Layer 5 of a small transformer language model trained on English Wikipedia (11 layers, counted from 0, width 128).
Take only the direct path to the model's output, skipping the later layers: a vector added to the residual stream pushes a token's score in proportion to its dot product with that token's output vector.

Output vectors of the tokens that the questions are about. A number n stands for n times 0.021.
"ittee": -1 -20 -26 -5 -14 5 -47 26 4 -8 2 -36 28 -9 -3 15 3 34 10 25 19 -43 6 -20 11 -16 8 -24 -33 27 -14 28 -5 -4 0 2 10 -14 -25 14 25 -22 2 27 35 10 -34 9 15 4 -19 -7 -16 -6 10 26 -9 5 -4 -22 -31 36 28 -9 24 -13 -31 0 -32 0 21 -21 29 2 4 -13 -7 18 -17 22 1 -16 -7 7 -9 -45 -29 18 -8 -17 -7 -7 30 6 33 3 -16 -7 4 1 -8 -11 -2 5 -4 -33 20 21 15 8 10 20 22 3 -37 6 15 15 -5 -11 0 28 -43 25 17 -2 39 6
"ume": -47 -6 -23 -39 24 26 -22 19 6 -4 30 -16 -1 -1 -10 -8 -7 15 10 -3 33 10 -28 -3 20 2 13 -41 26 12 -19 -9 -32 14 16 -20 18 -21 0 8 -4 24 7 26 -20 -15 3 1 14 -12 -15 -25 20 1 21 -3 13 11 25 -2 17 14 -13 -10 -15 0 -24 24 -15 11 -46 -38 8 0 -2 -42 -10 -15 -36 6 4 14 16 5 18 -24 -32 -12 14 -10 14 29 10 11 -3 -44 6 0 -6 -23 39 -19 10 20 19 -33 22 25 20 23 -3 -6 22 12 -11 -8 25 -6 -25 1 16 8 -7 27 32 3 -2 -20
"uke": -30 -20 -21 -4 -3 11 -4 31 41 11 -13 -11 -10 -12 -4 41 9 1 -2 -22 24 7 -32 -20 20 -23 -10 -18 -10 18 -23 9 39 10 3 -2 1 5 -29 1 -9 2 4 29 21 12 -23 3 12 5 11 1 52 24 20 -9 -5 5 -2 13 16 -19 8 8 -39 -39 4 -3 -44 -28 -24 -1 17 35 9 -21 8 -8 -25 29 29 12 43 -32 -14 -33 -17 -10 28 12 -10 19 15 -21 -21 9 17 -1 4 -26 -14 -20 -42 16 0 -18 -29 26 10 -4 4 -16 22 7 8 1 9 1 -15 -17 -21 36 3 4 11 9 -11 29
"ep": -35 20 -35 -2 -6 5 -3 13 16 13 -6 3 4 19 -28 -22 40 -16 14 12 -2 -16 5 5 -27 0 4 11 22 24 -7 28 -11 1 -3 12 -6 5 -3 18 -1 -34 -10 -11 -6 -20 -7 -7 -29 -22 17 15 -10 47 12 26 -14 -2 8 -26 -12 4 6 -8 1 -18 11 0 17 -9 23 9 13 -1 -8 0 -5 35 -3 6 18 4 -2 -16 -16 -21 -6 -4 -15 26 4 -6 -17 -28 -5 12 -5 6 -2 -3 -42 -15 -28 1 10 26 0 7 26 -9 6 -20 13 7 12 1 0 -45 7 5 -6 4 4 15 0 -3 33 17
"pe": 21 -42 0 -28 8 36 -6 -1 5 13 24 -10 9 20 9 -8 1 5 23 3 3 -24 1 13 21 -24 -2 -18 -8 9 -56 1 3 -28 16 40 21 18 -31 -21 3 10 -16 -28 -7 23 -3 -1 44 15 -7 5 40 19 -7 16 1 32 -5 -26 49 17 -26 17 28 15 12 26 -2 -3 9 -15 7 7 -5 -64 22 -11 -13 -4 2 -56 25 -28 -21 -13 -2 6 -23 10 -5 -9 -17 -7 2 3 -7 1 -7 -1 -16 -9 -9 -25 -35 -1 29 16 16 -4 -9 5 -20 -16 9 4 19 9 -24 6 26 0 7 -6 -35 -1 34 -12
" (−": 39 13 12 14 -7 -23 13 17 29 5 -15 19 -3 2 18 -22 14 -16 8 2 -30 1 0 -6 6 -13 22 -7 -26 29 -23 -1 -5 -9 7 -25 11 5 -47 -11 2 -4 32 -35 5 14 10 -6 23 -30 12 -3 -15 -17 9 22 -9 16 -17 -32 5 2 14 16 0 12 -11 -23 -19 -20 -4 -33 -8 19 12 -2 1 -8 9 -9 20 -2 10 11 27 -32 -8 32 -12 -20 -26 -25 4 4 20 -7 -4 -5 1 -25 21 22 -9 8 12 20 6 14 38 -7 -27 -19 37 16 16 -5 -2 1 -4 -23 -17 27 -14 -22 -15 11 33 -5
"sen": 2 10 2 -12 -18 -42 -20 14 -2 -4 16 4 11 -4 19 22 14 -19 -9 25 -26 -12 2 -19 0 -27 41 -1 -12 -1 -11 21 2 11 26 -2 11 8 -5 17 21 -39 -4 -7 -22 26 5 -1 12 4 9 -2 6 24 30 -39 10 0 21 19 -2 -10 -5 -19 -32 8 -17 8 -15 13 -10 -26 -4 -15 4 18 -32 2 -31 -17 13 -21 -4 -40 -4 -34 19 27 9 -19 -22 0 -14 -2 13 -4 6 -3 -1 -32 -7 -9 14 -13 17 19 13 19 20 5 20 21 -24 46 -9 29 15 -22 -10 7 -32 -11 -1 -11 23 8 20 35
"====": 48 11 10 -38 -35 11 -27 -9 15 6 2 3 4 0 34 17 1 30 -14 4 21 -20 -18 -6 28 -30 -16 -37 -14 4 2 22 -19 -6 -9 -2 9 10 -31 55 27 -14 14 -7 9 -22 -20 -5 -2 -53 1 -17 27 11 -23 50 11 59 0 -36 9 16 38 -20 -7 8 -22 -1 -1 14 -30 4 20 12 8 -34 -19 -9 -8 23 1 21 -3 -3 17 -17 -24 -23 25 -18 -3 -23 -20 32 -29 -35 37 1 5 -4 4 25 23 45 6 -22 -13 9 18 -11 -8 -28 22 7 -7 -18 -28 24 8 -1 -9 13 8 -12 -6 -22 -6 10
"imately": -15 -11 -20 6 -9 -3 -17 11 38 -39 2 -10 13 -31 -22 26 -24 14 16 -5 43 21 -3 52 -2 1 2 -35 -4 30 -23 -4 -2 7 -16 -40 79 -7 -24 22 14 -13 -40 18 -13 -61 -10 21 -7 -77 -33 1 -6 11 33 32 -5 23 -5 -39 17 -11 -15 16 3 -37 31 -3 -53 -13 28 30 -7 8 -34 24 -4 4 -3 44 31 -9 5 -11 -8 -38 26 3 13 -2 -27 26 5 -47 19 -11 31 2 2 3 -59 40 14 32 -10 -26 36 26 26 -11 51 4 19 -25 5 15 -19 1 -34 -10 -4 32 -25 -16 -4 12 13 20
"al": 28 -24 3 -27 28 23 -3 3 -16 12 9 -6 -16 15 12 -11 6 -9 1 10 -3 17 -5 -7 -53 -14 0 -11 -12 -2 -18 0 -5 11 -4 16 -2 4 35 -6 20 -6 0 25 2 -30 -6 -39 9 38 -39 -13 3 9 0 30 -11 -7 9 1 -30 -28 -8 18 -5 5 8 -19 14 -12 9 -14 -10 8 13 18 19 7 3 -7 0 33 21 -12 14 -13 9 29 13 6 -19 5 8 18 -6 17 -32 4 -7 7 12 -11 31 12 -7 -41 9 10 -8 13 -18 9 10 -4 -2 -17 -11 -27 -13 13 -27 5 10 -10 15 -21 6 9
" its": -5 0 17 11 16 -7 -42 0 5 -21 14 8 -1 -26 7 -12 12 11 1 8 -7 9 -7 28 10 -3 8 -6 8 -4 8 17 -5 -12 -33 -24 42 8 2 -6 11 14 13 -6 2 -15 14 2 -7 -6 -23 -5 -27 15 -9 0 -20 24 18 -11 -3 -5 -14 31 -15 -15 -18 7 -13 -6 21 -21 33 13 -16 2 -6 -19 9 -16 -19 14 -10 6 9 0 13 46 -10 6 -9 -12 -11 7 22 -34 12 -3 -6 20 -13 12 10 8 -1 9 -6 -8 16 3 -12 -13 45 8 -23 7 -7 -55 -5 -6 6 29 -20 13 -3 20 9 -29
"ted": 14 7 -11 -42 -5 -50 -23 -1 20 -20 65 -12 16 -52 31 -37 -20 22 -7 -48 7 8 -1 36 -7 -10 29 11 7 7 -16 26 48 -10 -15 13 7 -23 -9 26 27 7 6 -4 -18 4 21 2 -30 -34 -15 38 -25 18 -36 -12 -3 1 9 -6 20 -1 12 14 32 15 -2 -4 -18 -43 -29 -7 32 16 -13 -15 -2 0 -19 4 -6 -17 37 22 -2 -18 10 5 21 18 -14 -1 -36 -11 37 32 -15 1 1 -31 -7 19 22 0 -7 38 5 20 36 -9 -8 -9 8 17 33 6 -13 9 -14 -19 4 -10 -22 21 -50 39 -40 -19
"–": 9 3 18 15 -9 8 15 12 -5 -11 -11 21 -7 15 6 -24 7 9 26 10 6 1 -27 -19 -13 -20 -24 -13 -8 18 16 0 -1 26 9 2 -10 0 9 5 -1 -7 32 -16 25 -13 23 6 -18 -16 -3 -7 -15 -10 0 10 10 28 -14 5 2 4 -5 -9 3 2 11 -30 5 10 -8 25 -23 -9 -18 -10 3 -5 17 16 -8 2 -18 0 0 -6 6 -4 -23 10 -38 -18 -3 16 -3 -26 9 6 -10 4 24 30 -13 14 22 12 0 11 -6 -22 -22 13 0 -22 2 -23 -6 15 -14 -7 5 7 2 -10 22 9 -2 4
"ford": 17 31 -36 -1 -12 -9 8 6 5 3 -22 -13 22 -6 23 11 -21 5 40 -16 -2 -13 -18 -17 12 -8 -1 -17 -5 6 -6 -6 46 6 7 -37 15 21 -14 17 37 -2 -23 -18 -13 8 17 10 -16 -19 -20 12 9 9 -16 -15 12 22 -8 29 0 -21 7 26 -4 3 -1 -7 14 -1 10 -35 19 26 -11 19 -2 -2 0 7 21 -14 13 -32 -12 -25 -17 -1 -1 23 -23 -39 -8 10 39 -11 24 0 -3 -15 17 -2 -2 -16 -7 -23 32 27 13 -4 -21 -12 -7 -18 6 8 24 8 7 9 -39 11 2 -7 -4 8 -29 7
"ition": 1 3 8 -12 30 9 -7 -16 -12 -22 40 -12 21 0 -3 22 -58 50 -14 27 -13 8 -34 56 27 -6 32 1 -28 14 28 6 -29 -39 31 -4 -2 9 10 9 32 -20 6 -14 19 2 -18 3 -21 22 -4 -27 1 10 -17 -25 -8 3 17 -52 16 0 -4 32 -9 -22 -1 -9 -20 3 -30 8 33 -17 1 6 8 15 7 22 6 5 8 -10 -30 -17 3 9 -20 24 -11 -34 20 -27 -4 -1 3 0 4 -43 -31 -4 38 -17 11 17 36 31 9 -17 -7 20 10 11 -14 1 12 -12 14 -9 -32 7 -34 -3 18 -2 -9 -2
"ague": 0 -4 -35 -41 -21 26 -32 24 -41 -16 7 -37 37 -13 14 3 10 13 -20 10 3 35 -10 -8 1 10 25 -18 0 10 15 -27 -16 -12 39 -16 49 -22 -17 47 18 -21 -13 -1 -37 10 11 14 -40 -15 11 -19 12 37 9 40 -1 -8 13 -24 -19 -17 16 -19 -1 -4 -14 18 -23 3 -18 -18 1 -5 -7 -16 -5 -13 -9 4 -12 -32 4 12 21 -28 13 -7 13 42 -24 33 -14 -17 23 -11 -44 -7 5 9 47 28 -34 30 8 -15 0 16 4 -8 -2 -6 23 4 36 15 -12 -4 -17 -3 -12 18 -8 36 3 24 23 6
" include": 20 -9 23 -21 10 -15 -41 6 49 5 -4 -19 -14 1 46 34 9 11 19 21 -4 0 14 -2 -8 -24 8 -31 16 9 0 33 -24 -19 -18 27 -5 -1 9 4 1 24 20 4 15 -17 18 43 -11 -38 -7 5 15 8 11 11 18 37 5 20 0 4 -14 21 -12 -42 -26 12 6 -8 5 -11 -8 -3 4 -24 1 -25 -24 -11 -6 10 7 0 -8 1 9 4 9 -20 -27 15 8 -8 0 -15 -4 1 -6 -10 2 -9 -4 -32 3 -10 15 9 14 -9 9 -16 22 -19 -18 39 -33 -23 14 -4 -16 19 -24 -15 4 -10 7 -19
"\"": 15 5 4 17 -35 -21 -19 9 -13 49 10 26 -11 26 22 35 -5 9 -4 -8 5 35 18 -4 28 -20 -9 -12 -15 5 -3 -26 -30 -24 1 31 -16 14 -11 12 30 -15 -1 10 -14 -1 -16 21 -11 -1 8 -1 9 7 -35 7 20 18 11 -18 40 6 21 -18 23 13 -21 7 28 -16 -29 -10 31 -11 7 -6 -16 5 11 -9 -3 -9 3 6 17 -1 -15 23 -3 -37 -26 26 -11 -13 -14 -16 2 4 -2 16 15 4 11 23 -27 4 -35 16 -7 18 -26 -5 -9 6 -4 -39 18 -18 22 -10 -21 15 -6 -15 -24 -20 10 -23
"ties": -19 -6 5 -42 1 -29 -36 -24 30 -28 52 -12 49 -13 27 -7 5 -41 10 3 14 -14 -8 36 30 -21 60 -3 -29 30 -12 24 7 6 -32 11 33 5 -3 -9 15 -31 -10 10 -28 33 2 -16 18 -34 -27 -23 9 -3 42 -20 3 37 -16 -9 -21 34 29 -23 7 27 38 -38 -6 -12 -29 -14 12 -7 11 -13 -21 10 -34 28 20 18 44 -96 -48 -13 -19 41 -9 2 -17 24 0 9 17 20 13 -2 9 13 0 20 34 -42 10 -10 25 36 71 8 -38 11 0 -5 -11 -17 -21 12 15 -9 -27 -2 -22 -32 -13 22 -9 -12
"eh": -17 -12 17 -5 23 -7 16 22 23 20 -7 11 2 8 -6 -8 29 0 25 19 -12 14 -26 22 2 -14 29 17 -13 -7 -13 -25 -13 38 28 7 -15 -21 1 30 16 -12 -8 -12 -9 -14 -9 -21 -18 -6 5 2 -2 20 -49 2 -11 -5 -13 -13 11 -2 1 7 -2 -9 -20 -21 21 30 26 9 15 -6 -5 11 -2 9 -11 1 1 4 16 -43 -9 -38 -30 12 5 -5 -24 -3 9 3 -22 -10 7 0 -1 27 -18 17 6 -4 -2 -21 12 6 27 1 -3 9 30 -1 -13 7 5 -19 9 -7 2 -7 -4 -5 1 -24 -6 13
"III": -21 -20 2 -17 15 -9 -22 2 6 -17 5 -3 17 -1 3 -7 -21 -14 34 36 -16 18 10 -5 26 -2 -1 -9 -31 17 -16 -17 8 -17 23 -27 23 7 -23 -3 15 0 1 26 -12 -31 9 18 -2 -27 3 -12 5 23 29 -13 -1 15 -13 -15 36 -15 -5 -8 2 -7 -12 -25 0 19 0 -6 14 -16 7 -8 -12 -9 -3 9 -9 -1 12 -12 -23 -28 -11 5 17 4 -24 16 -2 -12 2 7 6 0 14 0 9 27 -16 15 -4 -8 18 14 43 30 23 -12 -5 -13 22 6 9 -27 -33 -12 -12 21 2 -28 49 1 -20 28
" Location": -2 26 -17 -7 -22 -26 -25 16 14 -37 -6 -20 -3 21 18 -26 -5 5 16 50 13 -15 6 1 3 -11 27 16 16 -3 -14 17 30 -27 -10 -12 9 12 -13 -3 -4 16 -14 11 16 12 12 14 -21 -21 13 -3 5 13 -41 27 -31 26 -13 31 -7 -18 -7 -13 10 -22 -24 -1 7 26 -21 -48 -15 2 23 -7 -15 -1 12 10 28 3 13 32 -4 -31 23 7 11 -6 3 40 38 -30 -4 11 -15 -4 -5 -12 -25 34 17 10 -6 -34 26 3 3 -1 -6 -10 -5 -17 4 -7 -15 -6 26 -4 -6 7 -17 -24 30 -1 2 -18

Each question shows what one neuron of this layer's MLP adds at an activation of 1. A number n stands for n times 0.0058.

n309: 26 -13 -1 -20 -17 -18 4 -7 -4 -5 -12 0 0 -17 6 29 -18 -12 19 -4 -1 18 -8 -28 -5 5 6 28 18 -12 4 28 -16 7 8 28 -13 14 16 19 -4 -3 16 -17 4 -15 16 -16 -1 1 -9 -5 3 1 -17 1 20 0 18 -1 0 -5 -3 6 1 -19 6 -10 2 -28 0 -6 -6 23 22 23 -4 18 -27 21 -25 0 -6 -1 -15 38 -2 -5 23 -32 14 -8 18 -2 -18 17 -6 -22 -22 -20 3 -9 5 21 -4 -29 44 16 10 -1 11 5 -14 -9 16 -13 -11 6 -21 25 -16 7 -13 -8 -14 -7 5 16
Which three tokens does it push up most, strongest first? "al", " include", "===="

n422: 8 -22 2 -4 33 22 -31 54 9 1 -2 31 -4 17 1 0 0 -15 -16 5 -13 26 27 5 6 21 -5 4 -7 31 -25 -4 -1 -5 -12 -10 -2 -10 -11 -15 -12 -24 21 -11 -8 -10 11 5 8 -1 2 2 -12 -22 18 -15 -11 0 -15 25 6 12 11 1 -13 25 5 -13 10 -8 -21 -6 -5 -14 -3 19 21 -4 -20 -6 1 -7 -11 25 -2 -35 10 5 -19 -1 -15 -20 -8 -8 22 -6 -2 2 18 15 9 -11 -3 -21 -12 0 -8 1 18 14 27 19 -2 4 -22 11 11 -6 6 -21 24 0 -24 -18 -1 18 -12 -17
Which of these tokens does it push down most? "===="

n318: -15 -7 -4 0 -6 -12 -26 -33 12 -6 1 -1 14 -3 -16 6 21 -6 17 43 -28 38 -12 14 -10 -16 -36 20 -20 18 -1 -28 -9 -9 1 38 10 -17 -8 9 1 3 3 13 -8 -8 10 35 6 -12 -1 -15 16 -5 9 -7 6 -4 6 -12 13 -14 -14 -18 -8 6 9 -9 6 -23 9 2 9 -5 16 -11 -2 5 1 17 -1 -21 -18 -3 -31 1 10 -27 -11 13 -21 7 -14 12 -3 -5 17 2 24 4 -1 2 3 8 -12 -7 9 4 18 12 -1 22 7 15 2 -9 -18 14 -14 -12 6 35 -1 19 36 -4 -18 21
Which two tokens does it push up most, strongest first? "III", "imately"

n99: 0 1 10 4 -12 -5 -14 -4 22 17 -22 4 -4 -1 8 -1 -17 -6 22 17 9 0 -3 -24 0 34 9 5 4 -7 1 1 27 -12 8 -20 -6 -16 -9 -16 8 -5 -26 -10 -1 -11 -15 -6 -1 6 10 -9 19 -14 -1 -13 14 -10 24 -9 -3 -16 -21 -4 -7 0 -4 -9 29 0 1 7 17 29 -3 -3 7 12 19 -5 9 8 10 4 12 -1 16 1 -12 4 -12 11 -2 -5 -22 15 2 -18 14 13 -5 -8 -10 13 9 2 4 -4 14 -2 -10 -14 -23 -3 -18 6 -4 11 9 -5 -4 -11 -4 6 9 -10 11 -9
Which two tokens does it push up most, strongest first? " Location", "ford"

n505: 4 6 -4 2 0 -4 27 -13 -13 9 2 2 -14 -7 -27 -9 -2 2 18 -4 5 13 -5 4 -6 22 -5 -5 16 -16 3 2 -3 7 -9 -2 19 -21 9 2 -13 -7 0 -8 6 2 3 3 -3 13 -3 16 11 -2 5 5 18 -16 -25 -15 -9 5 -17 13 -9 9 10 8 20 10 -1 14 9 10 -6 6 -8 0 22 9 -6 7 -20 7 10 -3 -1 -4 -16 6 -12 -7 5 -11 -6 11 10 12 15 -5 3 -27 2 1 -1 -2 -8 -6 9 -8 -1 5 -6 -14 -10 5 -6 3 -13 6 0 -7 -7 4 13 1 -10 11
Which two tokens does it push up most, strongest first? "–", "ep"

n9: -10 41 -5 16 -6 15 2 -10 5 4 -15 -6 -14 0 26 27 26 15 3 2 27 -1 18 0 4 9 6 3 -7 6 -1 -3 -14 -15 -38 -4 24 5 2 23 -4 7 -5 -15 -25 14 14 -17 -6 26 -14 -9 -5 49 -13 -24 4 -27 20 8 -33 -4 0 16 1 16 -15 9 9 5 -5 -17 -11 12 -27 12 -10 -18 -15 1 -4 -1 29 -15 14 -10 7 -23 -18 14 13 -12 4 -13 2 2 -2 -29 9 -24 16 -22 -7 -5 -18 -11 7 17 2 22 7 -13 -8 8 2 -4 4 20 16 19 14 9 -4 10 -29 -7 -39 -8
Which of these tokens does it push up most? "ford"

n424: 9 -11 9 14 -1 -16 -24 4 -14 21 3 18 -14 -17 -5 0 -1 8 12 2 0 6 -9 -8 -6 4 -10 6 6 -6 5 -6 20 -5 18 -20 -1 -6 3 -11 10 10 -14 -18 9 -16 -6 -15 -6 1 4 11 7 -5 1 -14 12 6 19 -17 -10 -13 -21 5 4 6 1 1 3 -11 -14 3 3 7 -4 -4 3 4 22 10 20 -2 16 19 25 -15 13 10 0 18 -4 24 18 -3 -21 -5 -2 -21 13 17 8 -12 -8 7 9 0 -4 -4 17 -19 -8 -4 -10 14 -13 -10 9 -6 5 4 -10 7 3 8 -4 -22 -6 -13
Which of these tokens does it push up most? "\""

n240: 3 4 -5 -6 -10 2 14 6 8 -7 -7 -19 3 0 5 19 5 -6 -8 9 -20 -9 -5 -3 3 -3 -2 -5 -18 -36 -13 -12 -11 3 13 5 -1 -8 -13 15 -6 -2 31 -12 19 -1 -14 19 18 13 -35 -18 4 -15 16 2 -42 -18 -12 22 7 15 -2 -5 -2 15 -8 6 10 10 0 -17 0 -1 -9 -5 22 2 -14 7 3 1 22 -2 -17 46 -6 9 20 -7 17 -16 -3 1 13 -2 -14 58 2 10 -1 1 -21 8 -17 30 4 -24 -13 -14 -8 -20 -5 21 17 3 -15 5 0 -17 5 2 22 3 -1 13 3 -2
Which of these tokens does it push down most? "imately"

n484: -25 26 -18 -14 3 -27 3 1 5 -27 19 2 13 3 -28 -7 17 10 27 7 -7 3 -3 -7 5 7 -20 -17 -3 28 -13 -16 -12 -16 -12 41 14 3 -3 8 21 8 5 13 -16 8 -1 17 -6 -9 4 -1 -6 8 5 -13 -4 22 -23 12 11 -8 -5 1 6 -4 10 -26 -2 7 -6 15 -18 -2 6 -13 1 3 7 7 -10 -15 1 -2 -6 -5 19 -6 -9 -3 -8 6 -16 2 3 1 -16 3 18 10 -12 44 12 -8 -7 -6 -8 1 16 -19 -3 2 -1 19 4 -13 -13 5 -14 2 -12 19 -8 13 -9 -28 20 20
Which two tokens does it push up most, strongest first? "imately", "ties"

n20: -7 -5 28 -14 -12 -25 -10 5 7 -10 -17 8 -28 2 -10 -22 16 -13 -9 17 -4 -7 2 8 21 12 -1 10 -14 -42 -28 -3 -30 -42 45 1 -14 2 -5 32 13 -1 0 -6 5 -31 3 2 29 18 11 -14 11 3 8 6 -12 2 6 12 8 5 -1 -1 -9 -2 -9 -22 -12 -1 7 -2 -17 21 21 -8 2 -7 -4 11 -12 -15 13 4 5 7 -15 -21 41 -8 22 2 12 17 5 -9 -22 36 14 17 6 11 28 -13 19 -18 -10 2 17 -30 -28 8 26 18 -2 10 -21 1 12 -2 -16 -13 16 4 -12 -7 -1 2
Which three tokens does it push up most, strongest first? "====", "eh", " (−"

n380: 19 -12 -11 32 -3 9 0 5 17 0 -1 -11 -11 5 -1 11 2 -25 -10 4 5 -21 -16 23 15 5 -8 7 -20 6 -9 -6 4 -6 14 26 -8 3 -3 0 -1 2 10 -15 6 1 -17 -26 0 -10 -13 -3 19 2 -30 2 16 14 23 2 -14 1 6 -12 -3 -4 25 7 11 0 8 -1 -20 15 -18 -2 0 0 6 -2 -4 -16 10 8 11 24 -4 5 -6 14 41 -3 -11 5 -5 -1 11 -12 -27 0 -19 -3 2 24 -10 -25 7 -22 -22 -5 10 2 -6 -12 5 11 -14 30 6 8 17 3 -10 -9 -21 1 -5 12
Which of these tokens does it push down most? "III"

n469: -12 -15 22 -23 3 -5 -23 3 4 -18 -9 20 -4 -8 4 -14 11 8 12 -2 11 -20 9 14 17 -3 -23 -5 5 -10 -15 21 5 21 -6 -11 8 -1 -8 0 5 -9 6 -6 21 -19 5 6 27 19 10 -12 -13 14 -4 10 12 7 4 4 -6 -4 -8 22 9 12 -1 -31 -15 -19 6 -4 9 14 25 -7 -18 -10 -6 -6 2 8 -4 10 17 14 9 15 8 -3 13 -10 9 -22 15 14 4 -3 -15 0 -14 -14 -4 -20 8 1 -8 -17 10 -15 7 18 -10 -4 -8 -10 -3 -1 6 5 15 -4 7 -12 -23 16 -8 -24
Which two tokens does it push up most, strongest first? " its", "ted"

n342: -18 7 -14 -6 6 -16 5 -2 -9 7 6 1 -7 3 -15 -13 13 12 -3 21 -8 13 -14 33 2 7 24 21 -4 -1 1 -24 3 -5 2 11 -30 7 5 3 -21 -6 -4 -4 2 8 -10 18 -6 -13 24 1 -13 -20 -24 -19 -23 28 18 4 -24 6 5 -16 -4 -10 -9 -2 17 7 -43 18 -8 -7 0 11 2 -4 32 -3 -14 -10 1 21 -5 32 -1 0 -18 -18 2 34 20 19 -14 -8 -5 -2 -20 3 11 16 -2 6 11 20 0 -30 17 4 -10 19 9 -3 -4 23 -2 -6 13 -16 0 4 -6 0 18 -20 -3 -14
Which of these tokens does it push up most? " Location"

n451: 0 5 -10 8 14 6 -4 -6 -20 -11 -1 7 9 -2 1 -3 -8 -2 2 -15 13 14 13 3 -10 2 -21 -9 5 30 -5 24 3 1 -2 -11 12 -6 14 11 18 -13 -18 0 25 -19 -12 -1 -28 -18 10 1 14 -9 21 3 11 5 10 -13 -11 27 -17 13 1 -1 9 -28 -1 -21 21 -9 -1 -17 11 -8 8 -17 1 -17 -8 13 14 5 -15 11 -20 6 4 -21 -34 -7 -14 8 12 -22 17 -2 19 13 2 -2 6 0 -4 4 12 -8 -22 -34 -9 -10 -1 -9 19 23 -10 -3 11 -1 11 4 13 12 1 21 -14 21
Which of these tokens does it push down most? " Location"

n245: -2 -1 -4 0 14 2 21 8 -5 -2 23 5 -10 -4 -7 11 -12 7 16 14 5 0 -11 4 -24 16 -12 -9 10 -12 13 10 7 11 8 0 -18 -13 -14 -3 -6 -11 -17 -11 14 -29 7 15 -12 7 -7 -9 -5 -1 -17 -8 28 2 39 -7 15 4 -13 -9 -15 -5 10 -4 -13 8 -13 0 -7 -2 20 0 -10 14 7 -4 24 8 5 6 -4 -3 -1 0 0 9 1 8 -6 5 -28 8 -10 2 4 31 9 -12 -15 7 6 -2 -3 -1 22 -11 2 -2 -24 5 -7 -4 18 16 0 5 -9 -10 -2 -3 8 2 -7 -20
Which of these tokens does it push down most? " (−"

n313: -9 7 -4 11 -7 -13 -11 17 -7 8 26 -10 -15 -14 -22 5 28 -5 -23 -21 16 -7 -5 -12 4 -12 3 -12 -12 -36 -5 12 4 -5 -18 12 -15 19 -9 -7 13 -18 23 -14 6 -1 11 -6 20 15 -16 -17 10 5 -9 4 -5 -14 -15 -1 20 5 2 10 17 8 1 -9 0 5 7 -4 -13 19 -19 6 -12 -28 -7 -5 0 0 -3 11 -10 45 10 6 17 -13 17 -11 -9 3 -5 6 15 39 -21 15 0 -2 -11 -14 9 -11 3 -9 -4 9 -3 11 18 1 -4 -9 4 -7 11 13 21 32 31 -16 -20 -19 -1 -7
Which of these tokens does it push down most? "ague"

n89: -19 11 1 3 5 -14 25 -8 -15 -5 20 -13 -5 -9 -16 -4 -9 -14 0 1 7 -3 -17 17 12 -14 2 -2 4 1 -2 -4 -1 -4 -4 4 2 0 21 -22 17 -21 14 -15 -8 -4 -6 -6 -7 26 -26 -7 14 -13 16 -25 -8 -5 1 -29 11 -8 5 4 -9 0 0 7 2 -1 -18 25 18 8 -7 12 -1 -5 9 12 -7 5 10 -11 -4 73 6 5 4 3 -22 5 -3 -4 10 3 5 38 11 13 -14 2 4 7 -7 -13 2 -4 -7 17 -8 30 14 -11 -1 12 -4 -24 -2 -9 -9 -4 18 2 18 -21 7 7
Which of these tokens does it push up most? "ition"

n496: -20 23 4 -1 23 -2 -3 7 -7 5 15 9 -24 11 0 -3 -10 -6 21 25 14 -15 5 -29 -3 -19 -10 0 4 -2 11 -2 -13 1 -2 0 19 9 37 -5 -17 5 -4 14 12 -10 -14 0 -2 2 5 0 -3 15 -16 -1 -2 1 -9 14 17 -35 -9 -22 11 3 18 -18 25 -8 -10 25 0 7 -10 17 4 17 -7 27 -10 2 -23 4 3 -7 4 13 4 0 -9 3 -5 5 -25 2 -8 -13 20 8 -7 16 13 3 8 -18 -1 -6 15 -15 2 2 -24 -21 -13 -32 -14 18 6 -22 12 -3 12 -15 -2 -5 -2 -4
Which of these tokens does it push up most? "–"

n167: 9 21 -9 -7 -3 -5 -18 0 -13 1 4 28 3 -21 19 -4 13 10 20 -12 1 20 7 -6 -4 4 -9 16 13 7 -19 0 7 -23 -16 -8 -22 -2 -6 -5 -8 13 4 -3 11 15 -15 4 5 -11 10 7 4 0 -8 1 -8 6 -14 -4 -15 -30 -5 -3 25 -8 25 -23 0 -19 -18 -21 12 -11 -10 14 -7 9 8 25 -2 -17 -3 -4 2 1 -15 11 4 10 -20 -3 2 -4 -24 9 -6 2 6 0 -11 -3 0 -5 23 22 -2 -3 6 4 19 -2 11 15 -5 19 -19 18 2 -3 -21 1 -11 -2 18 12 -11 16
Which of these tokens does it push up most? "ted"

n395: -4 0 -18 -10 -15 -6 9 -3 12 3 33 18 -3 2 6 4 5 3 -26 7 -8 -1 10 -17 1 -3 -3 -9 7 -34 -12 10 -21 -1 -30 -16 -31 26 12 -5 13 31 11 7 3 -10 1 -19 -5 7 14 26 4 -25 -27 3 -24 12 -16 8 -10 -23 -10 1 -9 23 32 2 -7 0 4 -15 22 11 -2 8 -25 -13 -17 3 12 -1 -12 17 36 9 18 -9 21 1 14 -5 -12 4 -18 9 -3 -21 -29 -18 -8 2 11 -33 5 25 4 28 27 0 -2 15 -3 13 -14 -7 -10 25 -2 6 4 34 -9 -9 -9 -4 -2 20
Which of these tokens does it push down most? "ague"

n98: -11 12 8 -5 -2 -16 1 -13 -8 37 -4 8 5 -12 -8 -6 13 -2 -18 -15 -32 10 8 14 5 5 4 0 -10 12 3 -2 4 11 7 -2 -14 -9 4 12 1 5 17 -2 1 -15 -7 17 -14 11 -15 -5 5 -5 4 1 25 -5 4 6 -10 10 -1 11 12 -18 9 -3 3 2 7 -10 -9 9 8 25 -7 -4 22 13 -5 3 -9 -5 -9 -5 7 -5 -22 7 -8 -1 -17 17 9 10 8 11 -13 -12 -21 -6 1 2 3 12 15 3 6 -8 2 -11 -15 3 -26 -3 2 1 -13 7 7 6 19 -21 7 -5 -24 -6
Which of these tokens does it push down most? "ague"

n401: -3 -7 -15 -2 -11 6 3 18 22 7 2 -6 -7 3 4 -12 -8 -16 2 1 0 -8 -6 22 7 5 4 10 4 -23 8 -15 -18 -11 1 -17 -3 1 5 -18 -5 6 -4 8 -1 4 2 18 -36 -48 -11 11 19 -15 6 7 15 10 1 31 -15 1 3 1 -13 13 -16 -3 7 -19 -5 0 -12 -18 7 10 26 -10 23 -8 26 22 7 3 -7 -6 -2 18 1 -20 -2 -21 -4 -13 -14 9 7 -10 26 11 15 19 23 32 17 16 -20 -18 -5 17 -7 -10 26 4 18 -3 1 -4 -3 -1 -8 -19 -5 5 -30 -11 2 10
Which of these tokens does it push up most? " (−"